Layer 13 of a small transformer language model trained on English Wikipedia (16 layers, counted from 0, width 64).
A neuron's activation on a vector x is GELU(gate . x) times (in . x), where the dot is the dot product.
The model reads these tokens: "us" " l" "od" "g" "ing" " in" " a" " v" "ess" "el" " and" " c"

The vector x that enters this layer's MLP at each token. A number n stands for (n - 500) times 0.0087.
0 "us": 482,456,683,608,508,483,332,494,398,533,523,420,559,381,463,530,212,452,464,630,335,562,728,394,488,564,453,438,147,353,585,631,466,471,530,446,414,533,494,406,329,486,385,364,650,469,467,643,514,677,415,497,433,555,506,398,423,592,522,556,641,699,461,464
1 " l": 451,350,575,521,405,425,565,520,390,641,582,466,582,299,477,407,305,477,512,596,352,563,630,277,346,539,456,489,275,326,508,593,455,624,546,335,615,831,483,453,398,540,492,430,448,475,543,468,607,491,467,350,406,329,615,569,421,401,442,606,632,694,481,567
2 "od": 614,519,574,573,459,425,595,520,491,524,665,518,379,229,441,358,312,509,523,500,479,427,606,526,626,484,462,468,282,339,645,580,434,609,513,482,497,514,461,517,484,425,393,366,679,302,645,725,768,450,350,394,503,527,644,731,566,532,504,660,580,649,236,470
3 "g": 491,362,576,532,536,329,525,567,599,492,606,401,395,463,485,541,214,467,708,566,360,588,812,398,411,443,470,270,255,492,536,391,469,521,438,501,587,687,488,479,460,609,536,370,546,476,609,549,535,551,335,581,491,439,485,383,588,363,518,642,564,657,346,462
4 "ing": 487,422,632,526,497,486,488,332,512,560,491,353,443,392,425,551,225,461,508,599,388,592,683,357,460,522,349,486,22,462,526,534,371,427,437,390,582,422,514,369,429,542,365,483,514,521,535,553,483,535,408,470,489,489,575,448,555,585,588,596,465,524,473,498
5 " in": 428,500,469,365,508,584,575,387,301,628,496,467,554,291,528,486,369,650,495,551,489,658,672,425,606,544,618,399,109,488,450,517,414,512,465,445,520,340,480,466,450,522,378,502,414,483,697,566,377,659,461,431,439,534,558,571,618,566,576,559,403,697,810,492
6 " a": 487,431,554,510,403,538,540,155,427,516,572,443,546,324,550,508,414,588,543,403,457,527,508,388,640,530,497,415,94,421,443,664,345,296,531,357,474,371,553,533,527,453,442,518,332,450,680,569,476,585,525,470,348,469,414,508,376,402,562,504,510,711,752,465
7 " v": 516,408,655,603,528,352,457,497,295,663,585,461,657,405,464,566,443,558,469,396,430,584,474,288,513,531,627,272,520,294,527,642,263,737,340,478,601,790,530,516,746,517,442,392,326,440,598,540,434,538,459,399,323,463,555,668,601,388,537,545,583,651,571,515
8 "ess": 551,405,707,403,574,285,252,479,535,374,574,413,540,344,432,387,436,552,334,444,438,419,603,392,648,561,609,323,520,283,679,600,463,555,461,242,621,548,512,515,520,422,483,498,420,266,614,663,433,668,429,376,634,666,487,704,568,359,658,683,384,526,524,437
9 "el": 479,478,674,543,437,247,494,498,510,510,531,548,514,349,357,630,193,522,535,504,505,661,716,502,491,522,366,364,237,473,606,553,407,375,567,548,596,383,601,504,460,665,290,499,353,552,573,427,471,505,282,517,577,425,485,347,603,435,548,520,503,613,446,478
10 " and": 454,447,537,314,415,461,585,272,411,552,572,501,571,436,581,549,301,589,615,534,476,638,616,285,507,483,593,433,58,497,568,503,386,457,434,451,574,311,639,456,382,516,392,442,470,459,604,509,459,449,394,476,423,642,420,481,537,496,547,494,504,594,727,542
11 " c": 643,524,566,465,437,649,573,442,437,647,571,405,721,330,570,408,488,430,490,556,327,605,670,326,465,547,520,479,378,420,423,598,381,539,500,358,680,838,636,484,555,330,334,449,347,425,590,561,445,543,439,234,404,382,507,526,564,398,556,499,661,731,531,450

Each question shows the input weights of one neuron of the MLP. A number n stands for (n - 500) times 0.00084.

n34 gate: 454,268,418,548,342,599,376,374,441,456,381,244,743,389,460,463,489,618,449,475,773,369,442,496,542,486,478,438,536,639,463,529,451,624,568,592,541,579,193,451,458,437,580,559,563,379,616,714,469,417,613,536,423,574,604,407,464,465,338,342,508,478,197,652
n34 in: 453,582,491,533,467,405,550,572,516,572,592,643,546,619,413,551,548,495,441,584,577,407,629,573,588,691,661,757,388,330,336,439,562,397,439,611,506,390,445,339,489,370,264,452,474,484,363,389,550,425,463,328,434,396,568,607,420,740,410,376,240,441,666,500
On which token does it fire most, and how strongly? 3 "g", at about 0.26

n25 gate: 468,310,571,546,643,445,778,277,635,379,532,358,512,511,765,417,534,627,460,526,601,433,314,597,582,550,494,441,567,588,674,497,583,476,462,232,411,596,447,705,470,601,610,690,373,476,589,414,312,542,547,597,431,599,619,170,298,668,584,522,667,416,443,598
n25 in: 537,424,516,617,370,598,506,481,478,326,450,476,397,607,461,565,277,404,543,594,401,553,411,216,393,697,482,576,499,195,411,566,501,481,379,671,521,414,525,524,664,473,545,564,315,677,528,260,442,299,426,491,607,544,357,478,457,513,685,460,439,536,452,286
Its three highest activations, in order, are on tokens 6 " a", 2 "od", 5 " in"

n86 gate: 525,380,516,648,554,521,372,559,407,581,567,446,347,432,334,256,741,437,335,661,504,391,776,421,746,314,562,498,460,314,449,452,442,433,714,501,613,591,283,647,523,276,414,533,347,520,422,520,481,502,702,785,561,607,425,636,403,568,188,511,685,531,491,616
n86 in: 481,651,528,362,455,345,599,483,369,524,558,615,523,620,490,239,477,671,511,414,598,544,522,529,423,466,465,729,554,668,571,567,391,518,630,590,405,603,669,406,332,350,690,575,543,603,454,623,601,319,620,591,464,594,586,711,705,386,539,483,662,265,413,331
On which token does it fire most, and how strongly? 2 "od", at about 0.33

n62 gate: 655,329,692,480,629,364,380,466,561,542,466,332,485,529,366,380,474,539,497,687,342,538,750,397,358,325,605,605,497,611,536,388,463,390,606,339,570,471,665,759,572,321,343,456,532,508,515,650,642,607,574,504,429,650,243,412,524,428,322,583,405,505,460,367
n62 in: 566,317,498,312,400,651,345,653,615,278,595,377,289,430,406,391,583,508,333,598,382,535,472,762,625,503,419,424,566,603,506,456,520,798,581,334,469,746,571,400,349,535,441,514,463,589,374,371,458,280,421,594,488,550,570,611,421,384,698,514,510,458,716,523
It fires most on token 8 "ess"

n58 gate: 708,638,423,428,613,533,649,447,264,532,337,484,636,297,545,652,629,544,414,478,600,536,485,640,292,371,596,480,580,418,532,401,585,671,345,388,416,749,563,323,581,500,338,599,535,456,630,703,537,413,429,604,270,668,384,691,510,512,675,536,601,590,529,512
n58 in: 357,258,482,478,403,500,495,396,485,713,521,528,486,662,406,432,511,573,548,555,534,744,474,490,385,567,534,466,621,499,461,516,175,535,420,565,411,759,594,395,450,479,502,523,522,360,300,345,296,384,253,652,286,542,439,427,458,570,453,636,539,397,595,550
On which two tokens does it fire most, strongest first? 7 " v", 11 " c"

n76 gate: 707,396,464,478,304,408,522,411,761,508,779,453,449,401,611,696,459,501,516,375,445,526,466,580,210,537,667,586,649,283,611,391,424,470,438,539,508,575,576,510,381,554,376,273,654,512,391,594,476,546,433,491,433,522,834,394,440,552,299,432,524,321,384,476
n76 in: 519,579,522,734,531,521,326,472,622,612,703,384,531,574,568,519,691,585,691,639,388,563,326,777,408,510,297,515,598,539,545,535,529,227,504,614,547,617,478,508,465,467,360,369,724,349,617,499,531,663,595,400,525,603,353,602,624,649,525,608,608,526,437,538
On which token does it fire most, and how strongly? 2 "od", at about 0.53

n20 gate: 392,625,426,347,615,614,662,453,358,521,497,596,435,487,672,473,624,729,378,405,422,281,444,682,433,611,477,508,540,548,493,255,673,435,541,167,490,558,519,535,491,506,521,367,555,309,462,620,683,487,554,390,604,750,530,593,566,613,742,607,628,281,604,695
n20 in: 555,291,437,661,635,684,609,375,507,604,547,707,504,489,416,372,304,535,496,623,253,520,614,660,410,643,813,671,623,495,612,405,446,320,589,675,486,159,425,575,408,289,496,599,580,610,467,483,525,729,380,272,269,585,388,600,521,545,515,430,527,564,362,477
On which token does it fire most, and how strongly? 2 "od", at about 0.21

n87 gate: 545,381,452,510,458,795,755,593,565,767,575,419,660,514,601,503,508,512,519,475,498,811,526,544,362,663,426,402,655,471,664,346,716,549,802,412,359,604,355,474,755,302,602,701,450,534,327,377,246,508,625,468,504,536,523,510,360,532,357,640,525,347,508,550
n87 in: 698,550,448,258,393,626,511,402,479,572,639,604,675,593,512,426,366,683,632,629,575,668,557,627,441,359,619,505,340,661,514,652,535,415,411,369,541,249,448,676,481,389,605,349,338,470,363,554,636,531,650,495,261,378,312,373,270,346,310,558,334,611,448,559
It fires most on token 11 " c"

n41 gate: 483,371,486,480,449,570,602,637,411,396,615,434,515,573,403,387,437,419,485,673,305,680,549,548,369,429,518,473,697,526,623,147,465,617,313,526,372,767,392,561,689,639,410,606,581,565,685,557,655,503,492,729,736,592,393,460,652,531,564,483,490,325,525,725
n41 in: 702,558,570,702,472,448,526,630,366,627,586,317,557,571,302,514,512,532,518,541,389,510,553,471,445,509,499,466,511,452,678,475,417,618,570,378,394,477,388,509,569,616,426,609,463,620,542,630,629,647,427,437,571,670,593,425,679,642,318,610,641,673,277,422
It fires most on token 3 "g"

n110 gate: 484,587,463,308,416,566,467,762,404,503,408,459,504,538,361,380,508,414,606,688,454,292,584,177,649,535,711,635,209,421,702,465,545,584,604,351,505,420,509,598,612,443,654,637,367,517,541,465,317,444,652,614,318,261,444,492,463,568,413,423,601,409,513,445
n110 in: 260,507,624,528,349,609,567,535,406,557,305,331,585,425,604,383,589,355,613,399,696,672,645,386,464,431,535,376,564,430,557,319,481,425,651,328,454,448,351,420,661,488,396,465,346,525,619,473,563,539,426,550,405,388,355,334,298,588,672,575,508,541,625,435
On which token does it fire most, and how strongly? 5 " in", at about 0.76